Layer 2 of a small transformer language model trained on English Wikipedia (10 layers, counted from 0, width 128).
A neuron's activation on a vector x is SiLU(gate . x) times (in . x), where the dot is the dot product.

Input weights of the MLP neurons that the questions are about. A number n stands for (n - 500) times 0.00083.
n91 gate: 462 569 318 441 293 554 512 730 459 555 339 614 380 589 429 542 671 682 438 487 426 669 604 364 493 437 632 484 702 553 462 481 728 561 459 613 551 817 336 397 780 657 654 725 611 538 356 521 374 340 685 527 489 500 467 577 358 428 680 279 474 599 492 257 532 467 318 371 535 301 550 427 496 655 530 421 570 567 428 535 508 726 458 449 582 654 516 428 281 258 763 437 399 562 614 515 511 579 745 566 286 80 391 306 394 337 334 592 559 531 496 544 636 441 461 581 600 801 616 312 581 500 504 568 642 645 348 628
n111 gate: 521 504 558 370 481 440 528 359 380 625 562 453 565 642 431 493 234 693 415 519 459 412 332 403 542 428 436 322 621 655 276 317 473 288 364 512 372 557 665 341 639 386 278 626 633 490 451 481 609 625 656 785 549 335 704 423 605 446 240 459 530 524 340 540 533 544 535 352 443 391 404 723 776 436 433 458 668 389 431 417 571 442 519 429 565 673 265 327 609 462 665 410 481 529 586 507 388 342 588 549 493 307 493 242 608 347 522 465 323 521 674 341 389 567 311 546 490 402 379 683 472 494 394 670 516 479 500 439
n114 gate: 509 582 523 354 541 707 429 384 555 500 569 521 465 542 571 491 445 459 611 389 540 450 472 456 459 482 428 454 395 424 397 515 587 381 520 550 373 415 602 704 460 441 669 503 506 555 450 649 447 413 494 451 363 582 461 399 613 457 540 813 593 300 386 421 629 628 494 630 370 475 577 256 379 661 672 455 452 535 395 637 220 534 634 477 454 610 472 403 552 356 522 470 489 631 609 692 388 454 626 519 491 413 578 544 606 698 528 438 474 524 474 450 422 563 434 500 509 543 605 592 428 482 598 643 696 701 522 330
n152 gate: 628 390 578 487 428 490 458 579 393 540 282 626 535 582 567 657 433 349 559 389 444 584 591 551 431 530 493 258 490 510 354 425 513 455 453 471 564 580 341 455 466 574 588 536 490 407 518 670 521 561 478 427 532 694 497 575 279 264 382 525 321 529 598 616 513 450 426 491 679 443 634 344 396 822 771 532 312 362 409 507 523 631 514 516 604 445 398 572 476 509 517 494 482 327 580 682 432 357 560 612 299 678 352 178 603 674 363 588 585 403 544 572 362 460 685 444 450 569 514 490 683 534 647 494 595 604 426 353
n156 gate: 829 834 405 138 401 376 264 412 395 475 409 304 234 713 484 757 546 344 569 419 647 436 434 597 381 91 191 398 356 722 427 721 414 443 443 567 911 280 961 341 372 748 377 808 578 597 569 462 675 135 476 254 621 415 603 534 505 533 577 370 570 617 307 661 561 245 237 348 625 571 495 183 495 469 527 717 525 324 551 450 430 647 337 429 300 623 413 292 128 610 511 626 375 522 756 533 480 731 163 632 587 256 485 383 394 619 391 574 661 480 291 438 590 444 306 485 618 682 577 623 485 419 569 628 279 485 413 696
n203 gate: 397 599 336 418 419 514 538 606 412 482 332 606 553 496 632 593 695 250 402 466 570 594 630 558 445 493 387 629 388 732 517 347 770 610 637 618 626 482 609 560 352 546 455 569 438 520 633 428 373 649 162 562 421 652 421 393 418 446 511 554 563 507 511 291 313 266 290 542 489 608 387 217 500 685 670 433 352 432 532 297 532 608 435 513 547 469 616 643 439 466 433 526 588 578 511 361 510 429 225 616 585 429 475 562 269 433 482 708 701 684 507 387 606 537 549 658 483 449 561 503 479 530 650 584 601 573 388 454
n214 gate: 370 452 350 285 500 693 454 462 699 301 449 281 441 408 421 464 543 259 495 300 614 418 472 442 758 612 329 486 887 473 101 605 527 269 399 665 515 681 557 264 581 556 295 668 532 531 671 570 380 271 315 169 518 730 387 695 566 550 657 683 483 486 629 598 387 566 396 436 347 274 332 470 455 398 591 412 630 683 580 551 343 227 500 714 376 213 719 457 363 434 310 408 418 200 370 487 282 464 346 832 571 575 546 572 514 454 596 377 614 514 253 337 477 605 426 680 513 694 253 163 555 634 203 487 566 555 153 597
n237 gate: 338 584 459 551 390 424 432 579 497 442 470 540 353 442 535 436 563 387 323 563 345 443 541 412 374 500 587 548 457 468 578 443 667 481 976 350 480 537 429 573 526 517 622 518 336 426 490 578 641 534 148 679 288 697 357 171 500 366 593 591 459 426 254 449 589 483 365 560 624 415 414 301 547 641 592 454 314 683 433 284 464 544 460 380 573 600 466 731 522 573 404 753 588 300 566 503 468 577 607 592 412 372 584 422 529 583 417 690 457 586 458 247 398 510 500 504 614 604 578 504 460 438 550 457 440 675 444 748
n272 gate: 651 496 574 675 430 387 538 797 581 390 438 625 440 472 345 675 464 478 408 443 507 681 565 565 587 586 263 439 620 223 524 646 524 496 658 543 504 269 529 391 533 288 455 472 476 397 503 405 533 540 500 421 589 536 533 535 557 515 496 486 407 652 370 614 504 507 383 435 674 532 341 318 415 403 764 590 553 492 464 454 394 371 408 710 618 503 708 488 554 243 642 410 358 503 628 623 337 394 581 392 381 336 465 583 550 616 522 782 245 677 476 350 521 370 475 482 601 691 449 288 630 415 671 468 535 465 348 723
n300 gate: 403 404 584 469 536 390 417 417 375 719 346 569 504 333 336 470 473 436 641 707 529 462 233 746 402 640 435 449 462 507 549 394 559 556 569 658 504 458 543 520 598 238 644 470 609 556 366 764 405 449 631 612 586 565 461 459 512 375 516 463 381 515 603 373 516 482 448 627 388 687 439 630 371 697 668 626 665 652 633 708 305 500 517 334 496 625 500 597 688 599 444 389 476 612 647 740 703 511 449 451 400 404 753 731 268 656 345 575 455 270 453 750 420 442 557 511 641 432 398 172 481 268 663 518 678 620 657 570
n312 gate: 424 658 498 581 514 635 439 530 630 507 443 513 637 473 610 442 482 586 349 459 475 623 445 504 353 412 516 532 624 593 465 441 455 567 563 343 553 491 479 448 553 390 608 528 513 483 494 615 564 429 549 477 457 369 590 386 500 524 578 494 341 561 476 475 495 527 507 439 511 534 381 432 459 421 441 431 453 462 602 426 453 484 449 513 455 452 420 582 448 513 322 597 401 526 460 452 489 509 419 594 506 559 605 411 496 411 502 507 407 515 562 482 696 540 493 425 397 439 523 601 504 610 397 439 547 579 427 503
n91 in: 392 425 466 562 752 565 479 433 389 525 440 645 488 489 508 370 725 399 593 363 572 550 408 612 563 745 507 368 353 319 496 486 545 455 490 524 336 319 348 787 245 503 596 479 567 612 234 687 567 556 469 479 423 271 497 539 438 563 526 430 585 366 504 489 600 479 651 520 358 706 423 544 429 671 429 508 623 485 393 409 413 683 614 561 635 365 459 721 482 510 485 673 703 628 282 547 528 598 648 389 632 577 681 535 577 647 511 852 484 362 263 391 338 701 561 410 531 436 556 450 328 411 525 559 277 543 493 495
n111 in: 521 348 627 631 487 319 631 436 512 463 435 525 470 472 447 301 519 445 426 517 377 488 351 557 574 757 404 213 586 584 485 540 396 513 509 379 470 425 532 523 487 315 534 567 637 467 660 243 611 439 506 739 740 615 526 445 396 460 329 440 311 563 457 488 449 547 524 657 509 276 530 595 507 604 595 447 528 192 506 382 528 377 493 512 414 628 357 346 611 541 454 494 552 550 397 459 421 449 432 441 500 434 559 473 516 463 535 646 433 494 521 192 515 602 608 614 392 418 449 491 457 421 414 545 462 394 563 573
n114 in: 489 548 477 467 545 738 449 494 469 609 493 656 572 562 564 534 361 446 562 565 415 441 500 436 470 359 369 486 495 500 572 454 555 409 539 345 515 547 578 416 575 372 581 390 615 466 430 741 485 326 443 490 392 537 582 393 453 284 548 547 477 426 365 516 503 541 434 600 429 375 552 401 423 497 563 471 445 596 469 610 266 464 562 441 432 476 469 352 650 432 480 419 544 461 486 564 375 334 487 477 687 486 484 590 563 481 650 441 523 538 435 452 484 551 397 288 614 816 534 564 473 523 535 582 581 663 556 475
n152 in: 515 436 480 469 437 467 521 390 459 482 522 684 487 527 614 612 503 560 439 569 370 392 410 405 578 411 616 599 570 312 506 347 538 516 471 582 404 476 469 442 385 517 446 485 449 409 548 356 520 350 356 521 524 682 577 392 565 596 372 541 312 559 573 509 441 641 752 396 506 429 536 420 378 369 620 681 320 441 609 503 342 522 473 681 639 620 466 602 575 576 385 448 750 454 583 477 580 453 520 564 544 454 561 390 635 364 516 392 291 542 416 506 573 480 430 515 661 339 441 593 280 391 671 347 591 500 631 288
n156 in: 553 833 612 413 471 465 388 684 349 382 360 476 400 508 677 653 552 389 578 270 571 457 327 641 482 500 366 488 445 519 454 736 440 664 410 386 722 595 811 475 597 618 671 631 593 447 565 381 681 492 276 380 469 562 412 697 456 808 520 420 426 477 301 658 215 370 446 442 729 624 563 418 487 570 642 609 421 462 508 639 810 568 406 552 222 543 581 318 500 647 330 610 489 486 678 541 384 360 485 567 401 357 213 435 532 617 512 628 623 659 328 378 630 519 453 590 634 461 528 705 481 601 718 522 404 326 294 330
n203 in: 398 503 485 506 580 417 615 449 311 580 421 624 549 485 543 518 572 385 613 346 532 515 538 500 525 400 420 560 525 542 403 406 624 603 670 620 396 664 563 670 421 618 603 660 497 443 466 490 366 497 260 673 572 483 465 473 316 674 396 536 593 461 528 429 431 371 464 557 661 531 635 307 560 659 665 490 315 490 557 354 463 359 497 561 688 245 538 539 472 606 474 461 470 486 665 379 627 485 342 581 452 523 552 440 369 534 445 688 642 624 497 580 626 509 574 721 611 449 532 588 332 553 692 624 469 442 506 468
n214 in: 470 402 207 260 427 353 558 536 608 449 414 284 434 558 458 534 584 301 624 365 585 542 324 371 696 638 309 397 640 640 270 596 466 419 589 522 500 206 552 517 460 467 396 370 358 700 698 555 428 460 278 491 633 650 533 646 698 517 408 511 438 378 593 590 651 541 432 507 457 178 345 564 394 439 325 285 535 604 524 441 235 361 585 665 481 400 705 527 456 481 381 500 653 465 335 654 485 398 381 578 741 613 578 549 413 496 512 277 550 404 571 476 601 485 644 562 507 345 212 216 589 567 211 325 655 531 408 515
n237 in: 417 493 458 672 628 435 668 383 575 579 481 696 493 581 296 327 409 429 616 371 364 618 322 533 550 376 503 423 401 424 490 500 752 571 721 500 415 757 307 627 518 644 540 698 463 378 361 574 513 391 344 540 493 612 388 326 445 507 461 559 465 523 517 644 549 481 437 453 428 573 522 305 597 568 444 518 397 577 385 462 582 493 314 481 572 359 426 693 605 474 180 701 515 561 658 516 577 675 578 348 302 299 544 340 441 571 521 712 603 581 419 447 377 358 493 616 552 579 405 618 358 587 487 475 289 440 475 720
n272 in: 550 308 542 490 450 558 480 345 663 599 528 558 478 598 613 546 399 557 449 386 435 537 364 583 425 621 446 625 188 303 470 423 448 532 542 557 721 548 580 428 270 455 648 487 741 447 588 694 406 440 568 416 288 473 510 477 700 633 486 648 427 676 402 435 552 523 646 500 493 583 219 664 719 407 608 572 670 744 500 582 565 507 600 436 448 517 381 508 323 640 271 472 539 618 291 398 483 602 591 572 569 628 456 490 486 588 617 530 299 634 604 666 558 368 588 419 519 631 420 607 328 576 638 447 417 306 570 384
n300 in: 456 581 463 419 687 364 355 547 480 676 500 489 560 573 414 367 392 551 601 877 270 649 291 497 747 429 374 403 636 707 404 469 510 493 537 543 447 433 659 530 504 424 497 576 666 497 587 311 532 500 537 430 459 429 451 421 596 580 493 476 579 507 406 599 622 580 548 374 458 582 511 539 469 585 269 470 714 289 640 422 556 329 439 368 406 455 381 354 392 564 459 554 707 403 638 622 689 480 557 511 561 231 479 712 372 378 434 576 666 289 333 311 303 623 388 654 596 442 306 586 406 470 274 564 558 434 453 459
n312 in: 687 634 414 500 436 508 604 596 526 460 429 500 480 427 397 465 446 489 418 534 376 533 489 586 419 462 347 376 500 575 473 546 433 599 504 554 600 479 513 567 448 370 515 387 504 528 541 665 500 368 524 547 476 562 579 568 385 473 679 500 490 402 594 534 511 538 430 500 511 494 399 463 493 471 509 462 416 358 562 424 504 466 516 552 476 498 554 434 322 508 447 561 530 494 530 516 535 610 532 487 461 555 586 443 428 579 467 517 491 345 470 441 405 492 374 464 502 363 511 521 471 493 483 531 433 488 463 624

Each question shows a token from some text and the vector x that enters the MLP there. A number n stands for (n - 500) times 0.0091.

"enn": 580 569 336 409 383 448 531 531 601 489 488 378 517 389 377 387 536 507 581 588 491 390 686 438 436 539 453 727 433 485 460 646 679 507 313 426 620 631 318 657 576 659 508 423 465 420 543 239 576 467 508 427 490 777 435 363 446 684 538 561 505 498 628 482 625 567 404 607 451 307 600 675 640 383 459 547 491 525 654 603 391 454 751 530 466 337 434 480 448 592 743 567 500 572 438 603 399 276 336 373 531 654 406 511 605 378 590 558 407 669 626 413 479 297 579 585 400 486 463 278 530 390 368 397 521 511 539 650
Which of these neurons fires most? n214

" of": 602 487 322 489 568 513 324 443 465 685 478 523 386 392 382 520 598 507 653 598 597 467 733 402 459 436 399 454 199 591 634 553 824 566 388 494 556 588 427 521 745 368 598 563 535 404 528 337 540 432 518 451 588 493 520 456 452 612 510 483 454 548 481 506 496 656 326 577 628 503 564 624 545 502 451 569 519 586 637 488 523 444 638 499 486 308 421 479 573 441 531 892 670 668 565 494 524 495 501 511 538 816 373 604 679 437 548 660 398 584 673 405 476 503 638 437 428 299 467 599 531 410 454 414 698 421 558 579
Which of these neurons fires most? n214

"9": 699 730 203 537 539 519 371 298 485 642 408 481 670 342 525 612 456 703 743 452 490 474 572 425 597 540 460 573 424 514 628 515 770 555 492 413 593 573 474 561 732 548 447 547 586 540 473 451 494 439 486 461 411 493 457 356 374 705 570 497 614 529 559 578 670 517 405 673 492 505 635 488 479 487 447 564 434 559 456 476 527 495 611 606 430 426 421 432 567 610 706 674 545 555 541 434 508 548 444 326 436 680 418 447 545 509 685 313 195 654 722 603 501 453 470 384 471 402 546 266 465 299 408 338 480 431 567 426
The two highest activations, in order: n111, n300

"==": 621 656 343 491 542 517 590 566 484 729 451 488 440 367 379 465 566 530 589 665 459 488 576 325 559 518 394 692 433 708 684 619 889 595 592 417 542 723 489 581 442 448 632 614 526 458 380 269 473 738 437 474 510 615 490 340 488 612 582 467 550 599 551 530 528 611 474 493 571 430 509 600 582 559 511 380 363 496 605 529 556 326 648 552 496 493 538 367 466 518 693 735 548 711 568 452 513 296 558 561 392 711 465 398 614 517 520 515 449 607 605 442 377 332 669 438 392 308 541 572 487 366 470 422 507 624 383 614
Which of these neurons fires most? n203

"re": 631 561 446 544 574 503 398 388 370 611 564 597 502 380 381 519 487 682 589 471 615 329 537 439 463 551 403 677 441 603 630 518 755 628 476 378 523 721 446 713 562 597 477 503 552 358 433 435 543 592 493 505 575 772 482 318 432 694 519 535 658 556 573 504 648 447 487 628 606 472 636 580 380 435 409 486 715 387 579 442 544 592 606 420 605 380 409 411 385 660 695 617 493 656 546 466 445 331 528 251 439 786 217 512 492 393 522 606 304 603 521 425 620 378 537 478 519 356 456 575 546 505 434 343 491 370 506 573
The three highest activations, in order: n114, n214, n312

",": 621 562 291 415 562 449 446 455 502 604 396 627 567 249 330 665 652 614 598 613 512 564 783 383 413 480 426 654 270 649 590 589 630 549 450 349 437 592 320 590 569 382 480 646 548 387 361 223 548 500 534 403 442 506 451 411 414 717 516 595 471 519 628 677 634 488 509 545 512 446 567 598 515 496 522 562 446 495 501 440 402 469 587 582 414 461 426 428 614 535 532 738 732 754 526 508 421 402 389 524 549 724 288 486 603 573 587 512 398 448 625 460 434 580 484 523 216 304 394 502 534 497 465 429 524 407 437 551
The most active neuron and its activation: n272, at about 0.19

"ames": 623 604 439 521 698 398 559 327 380 507 559 655 334 385 421 584 465 566 675 625 390 584 575 370 292 513 489 612 236 519 704 519 655 578 354 322 568 697 419 511 587 482 505 535 519 390 517 374 500 510 637 547 512 665 538 366 351 562 529 470 498 609 772 683 532 732 346 515 565 518 648 621 303 468 630 444 480 443 517 557 525 476 629 635 513 469 505 633 450 380 574 651 443 532 472 461 477 283 372 424 483 771 490 514 529 639 610 441 333 449 569 534 445 390 597 508 378 334 289 374 450 478 507 304 593 463 469 503
Which of these neurons fires most? n152

" has": 736 550 408 463 585 405 434 525 374 641 475 656 441 379 419 442 352 510 610 597 493 467 659 414 337 468 444 625 355 743 669 583 608 627 432 446 555 584 449 418 566 511 569 551 517 419 348 488 562 562 513 363 469 544 724 354 452 598 404 643 540 545 647 624 531 647 399 730 575 427 465 559 331 560 572 464 463 610 543 336 408 500 506 616 395 268 601 479 498 562 533 837 564 762 666 365 510 511 499 319 565 754 324 555 513 559 574 542 557 459 632 410 430 451 478 339 286 358 562 529 564 395 481 348 510 564 503 585
Which of these neurons fires most? n312

" in": 675 507 235 447 628 511 433 529 422 581 500 664 397 448 309 589 491 583 516 602 654 483 699 402 450 484 405 557 234 718 687 421 630 553 344 455 479 562 528 511 638 492 532 728 548 411 450 468 615 600 506 381 582 566 384 477 483 698 431 568 527 463 574 477 540 653 359 529 523 574 480 571 484 428 494 440 467 497 548 453 383 468 568 665 408 367 358 443 706 452 582 854 506 815 488 449 378 474 466 430 471 831 504 576 657 433 631 503 462 564 688 380 517 497 602 519 447 329 384 516 495 438 419 326 601 457 438 485
Which of these neurons fires most? n300

" sub": 582 662 380 539 682 521 453 479 517 601 503 592 478 328 386 635 606 582 352 580 689 435 594 386 484 680 451 622 526 705 724 582 556 513 412 641 569 654 403 560 569 577 556 611 509 446 420 351 572 567 566 525 472 572 547 532 615 494 402 558 399 599 520 459 679 787 462 580 536 467 469 622 341 383 394 483 466 601 643 522 479 510 606 439 364 390 476 448 490 442 581 801 602 730 701 356 522 283 436 460 316 784 500 365 663 477 723 445 428 497 469 514 455 542 684 527 567 403 373 500 504 418 391 439 651 355 557 615
The most active neuron and its activation: n203, at about 0.25

"av": 673 477 410 546 586 497 454 353 621 678 453 477 531 285 474 391 529 613 358 481 545 444 434 432 510 517 334 625 479 474 541 646 606 513 474 477 620 538 345 521 463 566 499 456 426 500 541 401 358 562 480 400 534 638 510 275 364 621 615 718 563 567 625 523 542 646 371 587 447 186 595 610 460 479 519 519 530 483 531 555 579 335 811 526 412 387 478 394 414 539 612 871 541 723 431 529 482 475 494 453 596 891 364 558 563 401 677 422 486 575 619 609 425 593 401 592 533 443 416 388 428 510 560 490 707 398 456 512
Which of these neurons fires most? n214

"93": 696 583 185 557 608 500 362 400 453 568 363 456 556 374 407 591 483 569 614 603 562 463 573 289 495 474 420 551 391 519 691 569 720 527 401 410 644 636 494 483 634 542 535 610 549 468 388 407 494 502 495 353 404 408 480 297 458 672 514 622 397 413 499 532 662 648 488 642 580 478 659 446 463 476 535 562 385 526 491 444 533 548 716 479 318 357 420 537 422 436 704 645 474 601 633 410 535 438 498 409 434 690 433 406 628 601 775 336 272 617 705 488 568 397 467 380 546 388 428 366 621 290 427 394 370 463 637 459
The most active neuron and its activation: n300, at about 0.42

"ica": 541 736 358 493 476 398 412 339 536 642 481 606 223 285 478 484 456 460 713 610 360 543 648 447 558 582 496 751 340 555 492 491 717 513 470 520 571 691 332 565 587 369 498 447 473 311 408 416 673 630 545 364 453 530 615 279 456 590 431 485 524 496 540 462 508 635 358 525 585 391 684 587 436 429 637 623 571 506 634 510 343 500 617 446 402 465 558 381 431 483 544 596 527 646 446 428 376 436 433 418 472 874 338 423 751 730 543 455 421 457 486 486 481 573 546 389 488 374 414 411 445 516 380 528 605 419 496 444
The three highest activations, in order: n114, n152, n203

"ed": 630 722 343 488 362 685 253 412 435 527 450 457 455 333 410 616 528 582 671 600 453 579 627 559 435 616 508 628 391 515 680 557 565 475 426 607 607 418 520 455 571 532 584 538 437 391 479 437 525 494 514 472 616 462 380 413 460 740 606 561 470 554 533 645 477 449 375 602 618 311 581 641 479 661 450 506 394 570 515 612 597 446 572 611 633 282 414 569 619 486 660 731 771 739 502 534 530 322 414 442 554 686 371 583 593 531 772 570 386 616 476 642 548 510 558 474 365 489 444 436 565 293 428 267 580 364 504 528
Which of these neurons fires most? n237

"o": 676 608 438 506 493 526 449 453 493 550 503 589 259 480 373 416 532 586 558 626 453 549 524 594 493 516 467 713 389 609 535 354 602 433 456 459 620 665 350 541 681 524 577 482 617 491 493 405 697 680 353 423 534 641 547 315 376 734 516 407 700 715 552 528 495 550 431 593 430 356 606 533 472 442 425 567 459 558 500 523 434 677 663 528 380 432 301 537 389 452 634 694 569 745 519 499 459 356 415 594 572 827 269 512 647 492 584 526 364 489 531 529 481 494 711 560 481 310 396 448 520 593 382 418 586 294 416 653
Which of these neurons fires most? n114

"ina": 568 614 280 398 480 438 374 373 509 598 484 693 285 362 320 381 565 584 681 540 448 464 573 439 389 496 412 656 336 586 533 432 600 487 434 310 472 677 407 618 556 544 508 520 652 304 453 503 579 527 488 421 613 516 440 193 307 597 496 701 587 613 402 572 541 627 429 675 482 391 577 626 487 430 535 639 413 335 473 530 328 727 462 528 589 547 384 508 589 439 520 688 575 626 534 455 584 239 551 392 430 624 407 414 681 637 548 576 369 576 482 497 515 557 588 600 532 452 331 309 469 483 467 485 705 363 478 357
The three highest activations, in order: n152, n237, n114

"a": 608 659 375 456 527 397 418 325 466 679 268 657 284 394 431 347 526 518 555 618 367 466 491 536 443 476 461 687 417 615 620 349 579 512 484 515 516 687 501 539 670 418 488 343 594 351 479 504 696 654 452 382 535 475 486 348 435 606 580 646 634 551 447 676 607 557 354 699 511 370 695 454 460 445 425 570 411 560 563 625 436 611 672 460 429 346 504 450 462 426 544 704 627 627 438 454 419 371 492 356 412 821 393 533 745 635 577 486 431 486 616 442 633 552 530 507 413 377 328 440 533 390 352 433 619 359 464 480
The most active neuron and its activation: n114, at about 0.33

"at": 814 569 401 465 561 533 373 403 428 654 472 564 449 423 454 537 475 608 532 419 494 606 486 376 357 520 355 712 423 482 688 533 585 546 570 420 589 549 419 546 625 491 506 494 582 515 573 311 468 594 445 544 556 548 587 255 390 772 570 502 675 582 250 564 544 409 565 580 548 382 583 569 491 373 501 331 388 531 740 517 620 404 614 504 396 368 530 542 382 467 540 731 662 595 549 533 584 452 362 390 380 732 484 504 700 477 763 355 355 555 614 353 499 493 532 425 472 302 409 381 498 498 493 387 643 370 321 542
Which of these neurons fires most? n91

" la": 585 474 523 466 547 480 441 257 465 575 231 690 378 285 401 494 583 546 520 622 448 233 502 297 504 428 502 607 457 523 656 480 601 542 361 513 498 589 291 590 680 433 430 608 557 403 417 323 714 601 344 498 480 604 495 342 418 615 507 575 603 540 484 627 551 678 329 687 562 468 493 625 454 367 622 513 484 518 530 585 495 545 602 617 478 492 468 398 501 472 600 831 671 733 509 346 526 367 499 494 433 558 475 504 628 605 686 572 546 529 573 528 419 490 528 310 503 317 483 671 398 498 309 372 659 459 562 555
The most active neuron and its activation: n237, at about 0.74

"ill": 566 676 320 504 624 506 494 472 540 698 607 557 410 319 465 429 544 568 575 643 480 478 579 417 480 554 388 651 373 540 515 676 675 522 466 654 393 644 211 622 568 564 450 494 511 465 499 507 655 529 496 488 529 629 490 318 478 695 609 438 599 466 492 393 377 484 381 600 436 481 610 722 680 455 448 654 551 238 504 380 492 419 569 517 484 350 444 736 526 629 543 662 412 654 541 384 461 344 450 478 526 744 416 601 619 422 639 459 466 470 771 284 566 399 567 426 291 449 481 439 450 525 435 297 677 450 597 490
The three highest activations, in order: n114, n156, n272

"d": 562 699 266 679 561 451 484 441 642 751 538 430 586 353 488 568 566 571 536 657 456 392 570 350 394 542 462 653 409 526 702 468 590 506 371 395 614 546 299 548 503 429 503 512 594 423 414 319 461 547 385 466 576 474 511 467 401 740 580 455 381 567 426 536 493 421 430 595 400 446 423 428 409 386 444 421 490 575 701 456 643 546 710 577 559 281 423 419 366 496 764 581 657 728 466 416 497 285 491 434 426 820 288 560 555 491 693 498 369 497 675 497 566 386 492 493 468 432 587 477 498 326 472 396 625 402 540 562
The most active neuron and its activation: n237, at about 0.44

"ut": 795 536 311 581 536 621 455 441 493 749 515 525 371 267 329 458 459 453 691 502 670 371 508 431 474 519 506 833 508 552 637 592 632 484 440 528 546 479 506 551 587 564 581 393 521 363 531 394 612 511 639 725 408 551 588 240 456 704 439 709 563 576 409 445 538 514 500 540 486 494 597 575 353 547 449 523 572 491 560 537 478 531 569 542 553 431 457 425 433 510 741 739 595 648 615 532 440 472 459 578 487 699 402 471 533 507 787 356 431 508 728 361 439 400 675 458 567 337 455 457 625 505 418 624 517 422 544 616
The three highest activations, in order: n156, n91, n237

" h": 697 599 334 463 503 628 557 377 460 619 452 632 489 357 501 482 606 572 503 580 738 344 483 347 483 456 560 497 620 710 778 418 636 626 384 614 496 688 402 681 523 428 542 743 555 421 515 376 573 607 477 455 623 548 676 304 441 786 574 535 489 494 605 561 556 656 666 625 479 454 428 681 540 393 410 609 446 434 492 409 448 574 571 626 464 518 548 532 406 632 662 717 592 706 624 371 492 399 513 586 441 725 575 559 564 568 714 469 334 465 543 424 441 473 476 577 448 341 368 494 524 408 501 352 558 519 502 633
Which of these neurons fires most? n114

" o": 573 746 349 581 580 589 288 399 445 493 481 683 397 248 410 526 447 483 557 653 539 331 624 375 410 386 412 588 533 673 620 513 646 432 428 543 580 626 402 572 468 493 595 577 540 155 433 339 570 615 523 471 534 565 638 443 621 607 452 617 665 634 525 520 564 747 494 563 610 558 592 551 353 403 427 556 603 480 512 362 478 565 622 536 450 453 610 367 550 537 655 795 456 568 578 486 483 383 525 361 357 746 583 458 632 426 627 439 337 437 503 542 425 561 589 504 461 250 383 578 394 481 432 471 637 355 513 601
The two highest activations, in order: n214, n272

" br": 550 513 463 404 710 417 565 292 365 653 370 557 398 303 326 421 358 596 455 588 518 333 660 340 517 386 298 718 643 603 611 670 579 607 458 632 523 627 258 542 519 446 686 536 499 440 481 542 624 569 368 395 408 612 654 401 467 581 577 400 575 629 615 619 570 687 438 676 442 573 481 560 513 419 533 605 311 531 549 472 501 507 606 492 575 341 569 481 478 612 592 717 640 680 611 342 539 380 240 320 525 701 400 513 544 629 505 550 536 560 568 477 350 550 481 485 552 343 386 561 414 415 486 476 624 502 407 518
Which of these neurons fires most? n203

" e": 569 591 438 419 482 398 417 362 281 619 435 768 484 278 313 647 415 547 539 636 470 330 644 300 408 450 369 643 471 677 633 554 577 596 387 591 564 742 438 737 571 382 545 597 512 450 459 553 606 560 485 340 467 738 528 472 555 649 425 555 432 589 481 545 562 609 584 639 591 553 496 566 426 454 355 444 415 584 528 617 490 580 702 543 401 378 487 408 504 485 577 715 532 713 499 484 430 374 571 282 497 729 468 581 594 546 520 488 453 367 397 485 423 320 531 425 564 221 390 531 491 515 492 364 459 527 458 693
Which of these neurons fires most? n111

"our": 704 515 369 620 473 519 544 444 575 612 543 437 321 319 383 526 489 568 433 488 531 538 502 454 578 644 400 681 234 552 549 538 646 463 423 544 554 617 454 571 617 604 570 484 537 425 420 472 463 668 580 431 438 838 605 227 448 738 568 572 535 394 462 627 621 390 416 602 558 412 467 652 523 413 388 602 411 594 618 589 450 392 721 548 542 297 539 426 491 673 580 697 560 583 518 404 534 416 284 554 436 755 306 451 608 585 580 497 458 562 551 509 381 413 569 331 465 402 328 450 434 498 352 292 546 354 413 489
Which of these neurons fires most? n214

"\n\n": 561 508 340 495 685 544 523 417 572 758 342 500 426 328 360 517 499 629 513 603 575 464 512 369 487 622 195 626 483 751 586 458 671 532 366 363 477 704 273 547 540 419 655 733 591 473 554 338 516 544 591 403 432 342 481 508 560 633 450 537 481 465 627 610 507 638 450 588 520 413 486 581 444 501 494 517 435 402 549 451 462 354 594 636 475 426 473 341 437 575 490 708 667 730 633 471 472 355 518 474 468 722 485 323 566 619 587 568 395 477 575 482 374 532 707 426 451 302 533 559 580 555 451 297 543 495 263 562
The three highest activations, in order: n312, n111, n114

"16": 629 540 316 654 617 447 343 392 435 580 416 514 432 378 427 599 578 544 691 536 538 575 445 402 616 489 373 596 375 658 551 570 730 524 457 627 619 713 414 511 500 658 630 639 679 386 409 549 509 618 619 574 403 427 608 294 463 634 532 657 525 503 486 553 646 564 484 459 543 607 687 562 456 248 428 598 415 623 610 421 554 447 555 567 395 377 427 433 541 627 739 551 605 750 638 436 485 436 342 357 522 857 477 391 618 520 634 442 323 526 561 539 493 491 531 416 546 447 333 362 553 453 443 418 507 469 440 698
The most active neuron and its activation: n214, at about 0.14

"D": 584 740 266 694 506 525 465 419 586 700 488 489 430 336 545 559 521 569 725 664 511 429 589 274 446 541 499 596 497 581 595 588 564 566 421 418 669 595 317 598 468 461 472 613 661 309 291 371 668 547 528 583 393 502 582 479 505 695 579 448 432 482 501 514 421 386 403 560 440 397 427 471 489 485 549 380 432 502 661 430 489 496 666 533 503 319 402 607 455 478 667 549 593 790 517 476 471 373 421 481 468 796 378 519 652 659 586 451 287 569 547 384 426 480 508 474 468 332 601 477 356 510 300 353 676 400 493 665
The two highest activations, in order: n312, n300

"oard": 641 628 222 517 491 667 594 504 514 757 557 397 459 355 382 536 499 533 801 590 556 616 514 479 446 564 422 673 263 624 601 695 520 417 390 403 501 535 470 528 616 513 716 595 505 435 421 446 510 522 565 640 649 624 516 421 438 544 583 432 388 531 500 626 722 552 443 618 487 453 602 645 464 316 573 494 511 479 591 410 370 397 645 610 436 254 373 485 506 586 534 561 455 610 591 374 516 423 380 535 466 784 347 477 520 547 545 514 313 625 583 412 186 598 463 486 336 364 467 471 386 501 370 370 591 479 463 443
The two highest activations, in order: n156, n312

" years": 725 472 293 395 580 437 531 364 303 710 585 486 253 296 446 617 566 507 612 692 518 568 464 255 488 538 416 617 406 611 680 510 615 504 448 412 474 538 305 526 374 482 302 603 540 342 345 402 654 432 514 520 537 556 593 351 557 632 506 644 589 410 710 604 448 623 415 621 575 440 584 566 501 482 403 524 523 579 577 409 481 373 474 538 554 400 548 378 662 574 533 693 618 570 529 500 451 289 539 484 288 587 419 450 625 478 654 528 327 466 508 499 325 586 490 425 519 402 448 400 424 364 456 237 640 308 492 417
The three highest activations, in order: n156, n111, n272